Layer 5 of a small transformer language model trained on English Wikipedia (13 layers, counted from 0, width 128).
A neuron's activation on a vector x is GELU(weights . x + bias), where the dot is the dot product.

Input weights of the MLP neurons that the questions are about. A number n stands for (n - 500) times 0.00072.
n51 (bias -0.028): 484 629 569 496 430 646 488 428 388 616 482 420 329 367 681 398 580 548 407 963 331 605 250 511 406 641 438 343 474 515 162 516 461 667 525 371 454 641 544 549 535 550 287 535 391 500 504 451 471 578 581 565 467 610 462 349 312 322 576 336 384 376 579 397 507 439 707 555 515 533 655 559 392 477 367 342 541 653 500 685 351 356 384 500 576 410 511 283 690 644 383 630 651 739 514 357 453 369 460 356 402 650 678 434 788 679 482 624 545 492 675 447 608 592 348 477 500 285 553 589 442 703 467 571 504 346 742 465
n76 (bias -0.163): 804 618 443 420 687 636 720 370 623 426 500 489 423 314 123 268 391 651 199 452 463 377 539 760 827 409 461 381 476 520 439 492 216 327 500 449 397 362 531 629 521 455 397 350 672 561 571 500 409 392 500 610 535 625 512 207 456 340 468 583 823 368 359 740 528 452 504 671 604 641 590 387 734 440 414 516 638 468 592 465 528 351 456 480 403 368 391 529 477 529 524 443 760 373 511 508 550 456 492 408 420 279 755 457 586 466 516 545 653 705 631 540 730 606 538 390 599 759 489 414 656 633 270 563 369 488 401 412
n108 (bias -0.119): 521 552 633 463 671 453 400 645 358 361 449 485 591 714 416 295 525 375 290 411 572 430 329 651 551 424 492 455 576 609 541 186 437 628 472 356 529 653 275 422 483 439 464 398 410 290 673 528 354 496 227 612 659 377 354 508 488 697 344 638 759 719 455 592 597 697 304 259 664 612 536 552 358 291 396 765 500 431 258 640 560 420 695 554 256 476 421 664 579 622 365 405 488 659 569 585 907 496 496 522 500 529 294 591 425 440 599 588 545 430 552 709 630 401 357 479 488 671 297 425 362 516 778 526 828 411 568 581
n133 (bias -0.100): 478 270 248 642 525 484 526 637 446 392 606 609 682 301 620 358 424 463 429 321 606 746 635 582 468 616 189 433 521 483 280 473 409 536 431 311 595 666 853 398 666 713 512 447 454 682 454 425 377 87 647 393 610 281 203 491 609 491 420 579 388 275 437 566 438 449 331 350 622 578 455 475 500 327 488 412 512 592 648 541 401 461 697 726 666 374 325 530 150 500 314 658 475 491 385 454 436 575 610 578 634 629 595 341 577 407 394 492 403 644 708 589 461 517 576 509 758 613 579 599 186 352 631 443 718 671 405 640
n179 (bias -0.086): 278 425 463 701 284 293 455 577 216 525 496 541 626 577 479 294 557 492 368 572 605 612 457 582 485 528 763 588 413 774 496 831 757 749 124 724 595 672 403 597 424 659 608 471 512 415 385 193 181 529 309 475 433 319 356 529 588 707 460 224 414 314 322 524 580 492 563 410 536 531 590 449 541 346 425 725 429 632 722 457 393 563 528 553 524 596 500 604 445 591 419 557 420 578 504 351 342 480 348 443 640 562 645 394 562 530 512 466 569 370 520 658 644 704 381 459 620 517 349 525 381 449 625 373 526 252 544 727
n239 (bias -0.102): 650 427 607 601 682 530 401 403 345 584 583 597 894 865 608 281 681 535 500 543 544 455 580 398 556 611 348 643 312 415 303 685 472 593 553 621 480 703 564 441 557 441 535 573 379 480 250 485 432 665 376 675 735 427 411 239 539 544 441 539 464 507 645 580 396 500 714 542 535 420 485 341 556 473 595 418 431 307 285 637 485 577 523 611 397 562 708 263 632 560 257 504 741 392 375 764 407 655 481 415 717 373 512 386 432 582 326 452 355 688 596 480 596 421 500 381 485 391 313 385 400 405 538 447 566 298 365 337
n289 (bias -0.095): 377 417 654 566 532 757 575 401 471 250 496 422 545 210 462 557 653 474 390 694 372 397 673 479 557 413 561 489 605 471 418 426 584 468 600 528 576 477 507 481 392 351 394 473 345 619 715 683 648 443 724 489 590 339 537 580 308 345 341 485 278 705 681 489 529 474 786 332 330 565 378 626 421 433 496 504 507 405 433 554 525 355 500 489 519 412 461 340 700 218 459 481 644 511 535 805 404 533 425 229 555 730 481 661 545 434 468 583 382 485 504 481 477 751 500 748 230 349 465 511 541 507 525 399 465 339 471 408
n302 (bias -0.108): 522 648 504 629 367 497 376 490 361 596 733 523 565 287 423 451 453 539 351 496 557 503 693 368 614 641 458 607 606 500 609 262 707 679 445 726 382 444 462 348 582 443 610 717 482 619 380 411 543 556 393 464 427 545 575 611 547 397 309 361 617 406 597 402 514 554 591 510 666 717 395 291 643 489 437 439 422 415 529 384 408 485 632 711 344 275 549 570 406 407 572 540 360 394 351 393 407 468 775 496 504 779 541 423 643 197 455 298 446 377 394 414 379 504 409 442 674 392 527 621 529 475 668 474 333 343 638 410
n321 (bias -0.141): 375 591 838 612 485 616 268 693 604 488 309 446 547 621 508 335 477 500 335 512 598 507 572 665 310 355 296 492 648 595 512 602 432 341 556 339 560 460 463 488 649 591 420 561 546 726 389 297 387 608 540 492 410 520 331 596 357 556 341 462 310 569 492 360 534 473 345 717 581 466 523 485 175 551 492 492 607 726 438 795 393 320 323 520 484 670 654 576 586 364 453 480 766 476 515 338 329 253 590 343 539 496 504 556 567 582 586 613 861 418 580 446 476 798 471 532 301 683 475 476 599 432 500 337 508 269 546 411
n332 (bias -0.126): 624 602 833 669 381 287 316 535 514 485 350 437 609 678 426 312 416 525 239 443 567 538 254 451 639 443 444 632 560 447 500 709 303 683 333 527 448 808 517 558 489 697 443 519 471 366 425 432 324 642 493 485 626 447 471 504 392 530 656 550 555 442 345 415 679 594 390 465 554 398 482 496 385 322 383 622 415 611 638 401 436 444 371 233 632 522 399 626 420 351 435 566 799 411 602 363 573 669 451 314 572 592 674 437 434 409 549 608 453 580 507 627 651 526 527 460 582 356 327 459 688 592 405 644 584 471 521 421
n342 (bias -0.131): 550 409 484 536 402 675 381 593 472 537 399 426 557 281 562 609 524 496 317 316 609 608 429 211 481 678 390 660 547 667 561 644 367 513 620 319 207 651 492 269 420 644 556 433 568 484 560 500 583 533 425 447 441 504 560 517 552 727 743 193 303 455 500 559 504 346 346 469 649 677 449 269 314 698 622 616 306 388 617 618 548 546 420 480 341 420 613 554 535 533 407 500 303 681 386 472 562 516 168 372 408 570 790 782 471 704 535 432 524 557 142 415 755 533 769 492 639 617 447 438 286 449 570 390 419 520 345 702
n381 (bias -0.135): 409 598 686 578 241 234 638 600 470 549 445 524 443 531 500 395 531 603 634 271 537 592 679 483 508 654 487 729 265 680 78 541 603 740 655 579 630 450 580 601 654 508 474 441 417 346 637 642 557 347 473 708 729 477 491 747 343 683 356 306 433 537 382 175 690 39 419 319 456 602 662 606 558 535 526 496 500 362 531 615 466 279 673 398 429 565 462 329 407 518 671 557 574 567 594 769 325 426 403 405 600 616 563 530 522 390 293 631 574 198 573 714 803 624 532 305 608 313 414 273 447 411 364 372 426 218 466 564
n445 (bias -0.098): 479 422 330 755 609 357 512 324 219 574 566 736 504 492 373 635 585 322 500 472 780 347 430 508 488 374 426 504 457 646 504 656 438 310 323 560 709 496 728 415 779 620 559 304 257 524 461 587 600 450 484 459 376 392 389 648 584 373 516 405 692 372 332 449 591 351 316 500 368 422 582 617 451 432 520 436 465 314 821 527 496 665 715 735 545 444 636 368 415 648 604 318 636 819 624 528 347 377 566 771 301 692 525 337 508 361 589 429 472 633 492 652 520 455 525 549 449 401 474 341 435 512 376 546 601 273 508 204
n460 (bias -0.091): 558 762 413 455 428 208 485 543 655 416 540 528 598 485 462 417 496 629 662 566 677 532 620 265 461 555 547 592 445 405 598 371 546 621 389 476 359 674 471 492 477 430 459 772 448 624 548 367 977 461 718 470 486 446 596 331 608 809 702 378 454 566 560 245 717 534 609 392 646 475 380 496 580 433 427 630 397 411 500 504 313 415 530 489 594 726 334 496 460 754 706 409 619 542 493 504 518 430 384 545 633 454 519 352 538 449 558 434 470 406 367 246 283 560 382 712 445 364 451 477 515 544 529 312 484 500 254 550
n462 (bias -0.118): 766 533 370 458 525 389 513 524 542 614 504 657 758 135 452 343 267 508 483 635 548 451 533 417 574 513 197 648 500 752 663 334 412 357 176 450 404 566 475 779 398 388 745 473 504 517 597 568 657 434 671 457 653 527 534 737 457 819 521 720 452 560 500 567 618 153 358 545 521 471 475 508 522 590 517 632 324 492 303 508 500 160 559 323 159 279 616 605 405 496 436 297 504 670 761 492 520 606 769 505 432 295 399 454 548 477 711 348 479 556 597 432 517 634 780 418 428 596 640 343 548 487 467 271 762 500 429 567
n468 (bias -0.135): 472 478 612 401 582 360 636 617 424 496 559 486 192 588 129 474 450 572 440 107 496 237 522 685 606 369 519 818 601 387 554 544 727 455 467 626 328 325 412 446 532 428 221 452 496 458 233 515 550 185 637 698 570 695 306 539 439 535 496 447 566 349 427 466 617 462 470 725 511 414 537 400 469 458 448 348 429 526 496 429 534 599 599 527 554 242 496 755 585 461 607 539 405 426 496 458 555 413 744 579 587 547 473 570 527 681 548 511 527 377 696 305 644 581 423 570 692 623 428 403 422 377 559 476 673 538 632 587
n475 (bias -0.096): 428 376 736 748 694 539 782 379 589 479 606 662 562 574 525 276 475 544 258 387 470 367 504 741 386 376 417 516 528 560 533 616 391 421 351 317 379 377 657 578 445 343 504 504 565 467 396 431 602 361 454 562 532 453 581 483 427 462 561 669 350 466 835 456 693 287 588 516 516 520 615 524 600 484 428 463 291 460 549 564 319 475 593 483 323 488 516 794 401 697 439 302 724 371 523 188 480 472 543 402 439 226 960 358 375 522 678 787 520 520 810 439 658 541 453 367 605 342 393 442 600 341 658 521 677 374 416 606
n499 (bias -0.042): 440 547 503 500 407 619 500 523 487 469 543 425 308 551 559 530 517 564 547 369 608 480 540 500 461 771 616 591 467 255 421 124 601 526 500 246 629 373 543 370 227 641 372 415 446 586 383 554 518 560 423 538 883 387 436 538 480 510 602 759 524 484 630 353 675 401 463 352 507 576 361 444 441 527 437 364 527 416 483 577 450 444 544 469 714 381 493 668 365 560 657 710 558 389 593 663 487 466 632 306 466 476 545 629 538 396 645 666 524 387 463 384 615 586 565 493 315 602 379 451 490 447 487 572 525 483 614 362

Each question shows a token from some text and the vector x that enters the MLP there. A number n stands for (n - 500) times 0.013.

" ": 639 316 342 693 521 438 553 498 358 409 693 290 441 508 463 466 634 543 542 519 409 517 440 339 471 598 768 478 588 432 508 510 362 433 693 451 514 522 463 553 426 497 392 659 542 384 440 504 416 526 479 707 512 493 459 579 442 606 427 804 488 579 398 703 332 578 527 700 517 491 580 658 600 524 346 474 464 592 523 495 383 603 518 351 498 439 533 545 409 427 672 408 287 408 367 340 497 337 483 593 501 545 574 520 501 520 350 399 321 599 581 572 458 462 453 361 594 483 720 479 521 430 474 539 488 537 479 623
Which three neurons fire most, strongest first? n468, n133, n76

"ette": 444 515 597 407 550 420 658 465 417 533 452 462 449 518 436 697 511 511 500 477 386 487 554 495 442 473 770 550 355 487 477 412 319 428 561 510 452 562 504 460 438 557 455 629 516 556 296 493 427 483 446 539 509 567 712 441 596 413 536 628 434 404 299 520 442 573 562 578 628 488 501 621 224 552 442 536 490 814 562 496 470 553 541 443 462 704 426 539 486 521 505 420 448 517 329 404 751 516 526 428 609 576 673 493 434 358 512 303 362 585 600 482 414 637 475 399 431 543 825 489 502 237 390 433 583 506 528 600
Which neuron lights up most? n468

"is": 413 515 521 489 484 433 579 502 447 478 423 319 379 569 395 557 486 546 689 507 500 604 482 436 453 469 630 572 341 487 446 540 406 380 491 664 417 581 477 382 384 662 518 602 569 575 587 431 555 424 662 596 342 389 685 391 543 382 543 666 494 399 427 523 535 494 326 624 547 498 452 592 380 737 424 436 460 739 513 586 519 449 577 378 510 667 495 567 502 536 564 464 328 528 376 401 764 575 359 373 459 510 651 561 428 421 443 138 448 491 523 570 460 508 557 449 559 602 803 528 488 392 399 446 639 474 486 587
Which neuron lights up most? n342

" includes": 503 449 408 612 460 376 467 577 442 545 499 634 491 639 419 519 548 402 671 344 348 381 514 540 464 465 602 613 622 481 528 514 260 444 635 401 446 568 451 389 422 567 559 606 588 409 448 587 434 464 337 537 554 461 584 502 390 577 364 507 391 768 484 645 501 559 736 730 438 505 414 683 415 640 477 360 477 669 430 510 663 457 513 542 458 641 426 479 523 470 568 419 518 495 390 487 376 355 430 283 643 424 512 542 453 372 443 385 388 487 655 597 534 717 388 490 415 512 678 470 589 453 368 498 676 391 494 540
The most active neuron and its activation: n321, at about 2.1

" Democratic": 433 452 468 487 425 474 708 362 424 430 623 377 469 460 644 398 528 550 630 555 347 529 551 542 447 574 601 531 448 441 456 651 416 211 492 534 468 641 541 580 434 574 609 435 649 477 535 372 564 514 371 461 442 599 617 514 397 572 545 660 642 506 397 483 398 589 460 752 518 421 520 706 512 550 398 401 521 578 575 577 418 421 638 341 547 522 488 636 374 409 601 499 498 523 587 567 609 385 578 446 391 621 508 472 473 466 300 451 273 481 619 426 515 461 416 407 553 445 819 497 617 148 497 605 496 496 399 353
The most active neuron and its activation: n475, at about 0.85

" with": 488 458 504 541 500 452 435 672 366 527 565 527 540 520 485 582 627 473 576 477 503 370 494 576 394 541 677 476 385 482 555 503 209 488 528 404 426 512 467 469 303 643 435 567 400 512 457 469 352 495 302 528 540 511 611 596 504 549 477 578 436 770 367 636 424 675 694 705 519 522 559 608 501 554 534 453 550 577 587 506 622 524 519 428 360 716 289 474 434 438 627 343 550 461 389 422 564 317 419 404 606 534 506 465 525 361 394 261 428 490 625 537 530 562 408 582 396 532 592 528 550 429 392 547 701 448 451 571
The two highest activations, in order: n108, n179

"38": 430 614 437 468 469 448 528 559 364 601 705 379 484 631 524 478 489 553 511 541 590 528 529 486 347 436 782 538 494 426 464 733 465 488 582 532 446 538 472 640 480 585 501 585 510 506 521 663 607 532 351 586 464 623 488 646 397 435 368 382 538 347 424 628 475 661 483 626 448 467 419 819 500 465 417 371 452 544 511 492 515 582 529 370 405 452 475 515 564 415 558 207 282 523 279 423 580 407 461 327 425 557 607 570 507 389 418 329 357 670 671 550 462 688 416 453 392 416 656 598 469 342 454 475 408 588 597 752
Which neuron lights up most? n179

"é": 388 527 480 487 603 531 516 627 417 415 387 386 384 410 540 399 637 403 670 374 400 564 532 612 496 580 678 436 398 540 440 430 311 388 492 705 474 350 421 471 387 610 522 592 421 451 408 389 620 521 512 543 533 522 639 477 646 364 578 597 714 472 432 455 453 660 318 682 517 598 598 492 391 442 513 619 583 641 425 491 543 431 505 383 590 557 484 622 488 572 468 499 411 399 538 461 618 490 469 506 420 540 549 688 439 434 380 225 389 578 514 582 586 298 463 234 518 473 678 630 463 403 497 424 626 568 578 731
Which neuron lights up most? n108

" $": 424 369 356 437 646 508 549 611 486 417 553 245 369 542 465 620 492 447 651 682 510 585 337 437 523 500 648 431 567 495 628 472 350 492 683 406 525 614 370 537 452 519 365 678 620 383 471 527 509 401 435 546 486 581 338 678 537 588 309 655 428 669 418 421 318 647 597 553 538 551 570 676 580 553 428 398 640 546 494 543 547 573 610 413 494 612 495 576 420 373 606 288 457 501 449 346 504 292 438 311 570 528 593 554 442 432 508 395 312 674 552 420 540 441 446 419 560 427 692 455 463 487 364 569 583 497 568 486
The two highest activations, in order: n108, n51

"–": 420 573 246 487 564 446 503 596 515 458 644 324 418 474 594 445 467 549 701 557 326 541 489 533 500 507 576 589 595 413 693 447 469 429 576 558 480 641 499 406 370 548 441 622 387 500 509 316 526 657 421 517 415 586 382 555 563 626 485 523 642 508 516 654 411 540 347 460 501 555 508 715 487 411 577 565 329 508 588 492 606 483 533 465 526 563 637 537 452 407 619 377 375 587 429 383 554 271 588 339 524 614 442 522 338 515 487 178 213 636 591 627 370 401 562 582 516 358 742 549 527 527 571 417 429 417 584 440
Which neuron lights up most? n302

" Party": 339 446 379 657 398 459 702 440 455 433 601 349 563 510 530 493 442 625 500 572 398 516 574 556 545 561 669 391 361 316 586 521 368 375 482 628 578 525 424 510 422 669 513 510 686 430 462 351 464 516 425 516 436 662 603 499 490 484 617 596 515 431 373 403 336 679 469 529 501 428 659 660 485 441 400 546 437 627 711 576 540 414 573 442 413 611 462 537 509 483 550 442 435 347 456 602 598 315 590 403 490 581 599 547 414 405 367 432 296 607 622 490 503 639 398 486 558 491 779 497 650 235 344 645 569 468 424 428
Which three neurons fire most, strongest first? n76, n179, n332

"m": 417 455 450 575 440 462 577 490 256 570 602 545 389 493 278 579 423 565 653 425 596 587 474 666 417 389 586 368 375 461 486 648 373 302 492 702 445 659 376 630 485 631 422 510 638 424 366 467 360 456 482 621 553 341 531 580 412 500 572 626 547 510 440 558 412 500 411 609 449 431 499 490 391 512 550 403 519 458 441 599 421 517 600 520 459 595 557 611 614 524 649 515 565 606 496 421 400 411 582 474 401 504 576 751 383 453 448 391 286 340 683 608 409 570 343 468 528 583 518 518 468 551 527 682 324 714 459 722
The most active neuron and its activation: n468, at about 2.4

" the": 514 558 352 501 465 429 453 495 358 628 583 482 455 592 435 613 536 543 620 530 440 584 360 507 380 490 633 473 357 407 506 534 250 390 549 445 445 566 499 494 269 547 486 487 545 379 471 530 418 512 398 574 507 512 523 706 463 639 473 602 482 949 436 530 509 627 585 752 428 491 646 529 430 652 578 356 529 609 549 543 552 521 579 464 534 534 442 451 421 421 562 430 348 511 366 427 453 352 418 562 522 511 703 584 648 465 319 502 306 572 576 514 420 478 316 489 447 451 528 585 537 461 414 438 599 627 454 521
Which neuron lights up most? n51

"5": 488 535 470 483 472 484 491 464 419 586 496 546 528 460 609 379 547 431 498 551 456 502 427 545 369 438 833 532 449 423 499 608 321 410 625 449 415 484 495 486 426 589 609 434 669 613 544 568 570 643 325 618 485 445 585 581 347 403 495 562 391 402 407 697 510 602 583 642 523 395 543 782 443 386 450 387 608 635 445 498 571 608 576 396 512 427 498 483 540 492 568 402 296 440 311 353 495 580 505 338 449 543 714 622 491 340 300 369 356 402 667 580 516 691 432 519 534 462 639 517 596 478 265 457 510 562 476 772
Which three neurons fire most, strongest first? n51, n179, n475

"193": 453 488 362 536 416 528 499 598 456 659 580 439 508 540 515 553 592 725 507 677 548 622 523 323 271 461 705 603 525 440 501 726 372 437 700 559 600 533 326 358 436 547 477 587 465 442 458 575 460 471 462 519 400 399 621 563 408 570 561 430 483 527 428 590 411 523 576 681 468 597 495 744 587 490 433 496 461 537 474 548 586 448 499 300 447 436 403 495 462 409 561 329 212 532 473 302 413 614 504 368 493 576 474 620 639 452 329 467 367 543 689 481 356 518 471 405 392 468 792 579 488 365 414 561 512 642 422 479
Which three neurons fire most, strongest first? n51, n342, n289

"\n": 563 525 301 567 498 313 460 637 387 427 459 396 409 590 457 553 516 522 685 515 410 398 522 611 328 503 723 519 554 594 373 595 287 343 586 536 519 550 383 370 346 445 468 616 498 411 546 315 468 453 453 512 509 504 450 503 422 557 530 714 452 636 427 439 271 724 524 720 514 422 598 756 515 471 447 408 548 698 590 466 525 537 526 311 561 642 527 559 480 491 605 330 548 549 477 435 547 578 412 485 611 620 622 449 467 407 518 353 275 495 508 641 510 501 453 461 413 447 594 512 516 579 317 553 573 421 617 645
Which neuron lights up most? n332

"0": 403 343 260 388 492 391 565 480 423 369 697 404 441 573 645 408 525 508 557 539 680 503 575 374 450 559 521 645 539 372 544 470 337 400 676 352 590 557 516 466 483 615 404 591 536 565 429 652 495 573 430 633 460 482 464 506 395 726 427 634 484 436 516 677 430 659 453 588 469 486 705 770 432 600 447 466 615 464 518 457 497 689 546 408 451 391 544 659 569 413 640 315 324 511 286 360 501 409 457 536 590 533 468 430 574 444 536 323 527 510 590 504 470 486 519 306 563 486 741 439 492 376 468 541 494 579 457 356
Which neuron lights up most? n133

" Middle": 466 564 442 469 622 535 597 490 460 688 477 309 459 585 602 520 550 546 560 466 565 585 416 345 420 463 668 542 302 318 518 533 414 340 550 523 482 587 320 531 448 572 445 438 636 503 461 418 422 500 431 496 553 427 615 473 376 595 517 552 527 473 546 339 347 609 612 568 427 534 388 742 551 771 547 542 519 598 454 697 340 496 483 458 435 466 470 548 409 284 616 336 347 378 712 461 486 563 528 369 549 488 377 581 498 492 430 414 293 502 601 423 434 598 426 608 675 483 761 526 513 414 337 590 688 686 460 548
Which neuron lights up most? n499

"L": 372 459 283 527 562 504 487 415 426 385 595 441 559 613 645 441 505 616 576 508 441 650 494 532 457 476 540 484 601 434 580 402 292 364 645 486 469 586 472 413 342 559 353 486 740 571 353 542 458 610 355 530 565 695 576 686 404 628 504 537 403 487 472 459 491 505 509 526 441 487 509 624 520 517 413 244 478 637 656 505 538 672 418 500 530 590 514 454 371 478 588 435 339 664 324 430 521 378 577 576 500 553 517 633 541 437 332 420 316 626 691 572 505 382 432 562 391 455 735 460 546 630 451 570 526 520 330 422
Which three neurons fire most, strongest first? n133, n51, n445

" of": 425 591 567 604 491 503 462 529 343 691 707 557 477 496 403 542 428 648 588 429 544 443 489 474 364 629 530 463 386 374 531 452 351 567 596 455 441 622 435 422 424 538 494 372 476 576 561 504 518 436 467 541 340 468 674 560 514 646 549 456 511 816 446 373 414 667 409 689 420 452 648 677 544 661 519 488 581 554 462 638 479 590 434 521 480 534 455 457 420 383 564 313 575 296 432 408 480 331 492 349 623 600 603 487 550 536 345 281 219 447 622 455 491 560 500 659 445 504 693 540 497 351 404 446 531 590 404 536
The two highest activations, in order: n460, n321

"se": 453 361 282 443 551 460 421 656 398 475 530 379 457 643 554 619 531 518 415 541 419 716 471 507 401 421 518 627 410 521 527 405 455 491 556 677 466 553 294 432 457 438 451 352 633 565 447 593 507 571 510 314 535 428 659 576 401 544 795 450 515 523 563 548 527 526 471 534 476 545 472 566 480 513 405 406 453 576 585 639 612 513 463 694 402 643 611 570 418 518 523 353 507 392 439 367 534 494 582 248 381 569 677 500 409 532 396 228 358 532 583 506 299 682 521 375 479 586 740 407 617 330 546 486 467 648 600 481
The most active neuron and its activation: n342, at about 1.4

" |\n": 627 581 310 509 409 287 437 511 438 428 565 424 477 489 551 573 505 642 790 440 515 434 543 694 345 326 600 624 480 506 580 517 345 279 544 597 524 556 408 462 455 395 446 647 528 459 500 366 471 490 448 628 545 559 467 429 483 660 511 563 553 532 412 460 314 668 556 737 516 444 377 665 661 446 376 454 490 702 549 428 565 489 460 359 556 540 608 670 624 378 535 296 518 530 491 375 524 453 508 434 528 665 506 450 443 525 483 296 328 448 620 538 508 630 495 481 326 402 600 431 664 475 309 489 512 512 615 544
Which neuron lights up most? n468

").\n\n": 562 595 440 571 367 356 421 516 461 581 498 469 468 593 563 564 516 604 500 526 594 497 397 560 324 426 592 574 596 457 525 575 314 453 685 351 424 510 455 394 291 438 312 521 626 460 592 497 441 526 462 492 469 506 388 547 300 489 539 524 393 686 442 431 326 586 601 787 571 435 624 621 480 549 515 364 485 647 568 504 498 456 650 502 584 736 484 587 448 435 563 505 479 441 476 441 485 335 530 505 540 596 494 632 448 451 385 308 261 476 702 541 408 536 455 513 290 526 653 670 575 564 338 510 607 474 473 544
Which neuron lights up most? n321

" |": 600 492 387 719 393 459 494 474 408 444 455 391 457 553 404 557 516 603 564 493 432 509 474 453 410 541 852 596 298 538 470 502 306 373 614 491 427 603 442 432 482 561 483 555 554 439 498 449 424 425 432 583 492 512 396 521 591 529 513 651 493 759 390 639 351 571 467 759 470 520 654 702 464 525 386 298 484 699 480 433 395 608 535 369 472 615 401 514 438 340 602 374 500 540 433 485 588 544 463 377 537 540 516 588 525 391 518 231 353 513 528 612 483 468 497 481 544 297 709 520 642 520 386 521 567 499 527 611
The most active neuron and its activation: n332, at about 1.2

"16": 485 382 168 507 482 350 570 475 414 540 636 374 532 575 524 509 580 421 450 563 689 443 549 553 317 653 670 573 470 496 592 421 417 477 608 493 576 478 495 410 437 493 346 436 528 543 402 623 562 650 500 647 430 688 516 544 511 550 428 560 455 418 450 631 293 599 482 666 496 600 660 820 526 538 408 508 515 474 616 514 432 670 577 405 476 437 363 592 463 389 550 262 380 549 383 379 635 371 365 400 393 542 578 573 597 403 455 442 461 453 590 610 429 435 463 362 430 319 721 512 570 460 525 528 416 608 517 554
The two highest activations, in order: n445, n302

"onic": 455 533 449 592 575 429 597 542 430 432 496 513 527 523 399 571 563 517 822 464 499 615 522 558 470 458 612 424 495 298 614 357 486 433 611 729 423 693 261 534 512 438 477 342 478 480 465 604 385 598 357 757 608 607 683 563 398 509 531 499 508 483 284 419 584 569 571 605 553 594 488 615 389 573 421 554 533 517 494 483 453 604 615 454 415 463 441 425 477 416 587 346 361 344 340 580 615 487 411 301 624 479 488 692 553 447 353 293 321 662 638 527 316 579 339 391 479 505 475 546 482 432 552 493 479 503 551 557
Which three neurons fire most, strongest first? n108, n468, n302

"17": 366 532 369 432 422 552 517 593 483 631 476 320 472 580 591 553 422 484 546 657 594 542 526 373 300 503 663 587 417 521 606 397 427 483 520 624 434 571 469 538 408 562 475 481 478 516 467 682 543 548 443 583 503 642 407 611 486 300 425 512 452 339 474 645 249 595 394 675 559 499 588 753 458 508 426 429 487 476 553 534 480 647 704 426 486 398 511 606 426 460 640 208 381 624 349 382 598 405 459 482 495 517 662 512 463 425 347 388 262 548 562 613 442 568 477 317 495 308 687 472 595 465 441 522 604 625 549 732
Which three neurons fire most, strongest first? n302, n445, n51

"6": 299 571 332 449 512 549 469 398 408 527 708 309 594 569 639 435 425 511 568 706 464 556 438 556 307 508 636 537 544 392 608 440 558 301 585 542 610 663 510 466 544 558 562 549 598 514 459 558 575 550 442 577 515 479 681 635 604 665 415 497 427 310 439 575 504 528 375 566 448 515 539 706 531 490 529 472 505 402 566 430 584 705 607 452 524 542 430 713 463 448 498 256 253 507 346 300 436 390 392 366 407 535 416 493 373 397 546 402 226 543 579 586 437 503 577 548 519 445 601 495 586 587 416 380 564 565 606 400
The most active neuron and its activation: n445, at about 1.2

"en": 393 647 448 517 433 503 655 526 312 529 551 282 389 379 676 410 630 489 547 506 423 470 454 610 572 705 635 362 331 436 420 665 387 443 482 482 527 461 297 624 395 647 618 479 746 589 435 365 535 574 461 469 639 509 682 394 468 363 497 530 577 452 491 362 455 614 360 522 465 510 571 534 557 614 470 578 574 601 554 519 492 671 461 445 574 580 416 656 428 390 465 484 290 392 516 477 601 474 430 455 520 470 475 652 375 481 421 356 231 518 465 520 410 560 594 471 661 424 706 598 580 327 338 544 557 547 567 622
Which neuron lights up most? n179

";": 478 505 489 553 558 484 400 529 425 420 530 325 546 448 445 494 478 483 736 491 448 528 604 547 361 434 687 565 413 421 553 472 349 416 559 548 214 397 500 592 424 478 556 553 417 376 585 532 515 473 431 682 572 506 347 538 470 453 376 546 514 716 445 679 393 623 410 748 631 523 551 605 472 493 314 331 439 576 440 472 548 651 634 273 545 539 539 598 484 328 673 382 550 553 310 490 606 504 561 404 527 505 533 415 563 467 390 232 351 430 653 622 438 699 580 445 530 348 606 500 537 571 418 559 520 615 499 595
Which neuron lights up most? n468

" \"": 509 373 381 563 440 399 539 615 460 424 633 374 410 461 529 668 496 565 643 462 499 543 423 566 371 540 579 462 602 428 532 569 343 505 624 321 510 573 463 449 353 506 333 665 522 454 556 464 383 499 270 493 500 429 507 608 557 614 461 717 428 579 403 514 423 540 573 678 579 512 449 611 510 481 477 439 470 720 452 433 607 543 775 387 569 659 458 588 455 546 644 375 409 597 427 412 476 382 472 358 410 531 595 738 607 398 511 395 234 542 488 409 398 468 303 490 358 502 644 556 603 551 363 591 582 443 480 606
Which neuron lights up most? n499

" and": 356 572 514 486 448 465 379 552 388 424 511 652 468 605 474 683 447 663 503 413 437 580 394 602 386 334 671 502 466 419 418 559 369 493 647 488 525 557 585 439 327 484 441 546 553 542 506 490 582 491 414 607 533 555 426 570 348 560 475 394 383 790 430 645 421 425 561 616 482 516 571 737 543 603 547 489 460 633 439 573 512 506 545 445 472 802 427 563 322 350 734 445 525 561 426 436 442 339 465 470 555 529 532 587 555 392 357 376 297 528 715 532 420 651 478 507 304 460 530 578 588 482 445 454 476 432 465 468
Which three neurons fire most, strongest first? n321, n381, n289

"\"": 410 484 378 683 430 321 441 641 429 401 553 326 467 617 438 635 461 711 513 437 550 475 534 551 338 475 606 553 484 384 485 401 401 551 622 384 414 600 383 569 400 659 454 533 629 444 468 547 368 571 440 573 478 494 499 701 359 442 627 502 403 573 402 558 327 551 520 649 528 452 588 618 491 578 484 438 411 566 543 455 525 456 619 415 583 634 596 482 443 517 692 407 423 458 437 504 578 511 633 440 559 666 591 650 540 329 320 273 249 580 680 477 422 600 432 385 303 436 581 542 576 540 324 595 487 537 393 612
The most active neuron and its activation: n332, at about 1

"-w": 394 429 337 636 623 596 573 465 620 561 485 348 447 482 472 663 501 538 615 478 390 606 438 537 333 650 714 642 480 401 500 576 347 486 549 529 437 563 421 405 316 588 336 449 510 612 483 568 475 448 591 448 443 421 528 435 586 518 534 563 509 453 513 625 307 603 543 572 541 430 591 698 502 482 530 403 557 516 533 550 301 554 469 556 565 623 512 504 413 462 575 291 308 649 456 446 660 562 574 346 627 530 304 585 483 446 233 402 402 377 559 674 385 518 357 571 645 435 699 572 456 321 329 410 579 570 550 541
The most active neuron and its activation: n133, at about 1.5

"2": 464 342 253 487 568 274 548 489 400 502 727 321 518 610 620 457 522 483 530 493 562 511 536 428 375 519 636 592 451 441 616 424 402 439 699 392 590 482 464 351 395 542 423 521 553 471 385 617 577 592 504 739 396 569 548 521 500 607 398 638 462 399 442 719 454 682 516 619 470 544 664 770 517 485 445 487 575 449 521 495 522 596 514 487 506 537 408 625 613 366 561 288 263 502 357 348 603 363 350 404 461 596 491 601 616 386 536 399 528 414 493 568 477 442 472 329 410 439 703 498 610 465 510 449 472 589 551 561
The most active neuron and its activation: n108, at about 0.34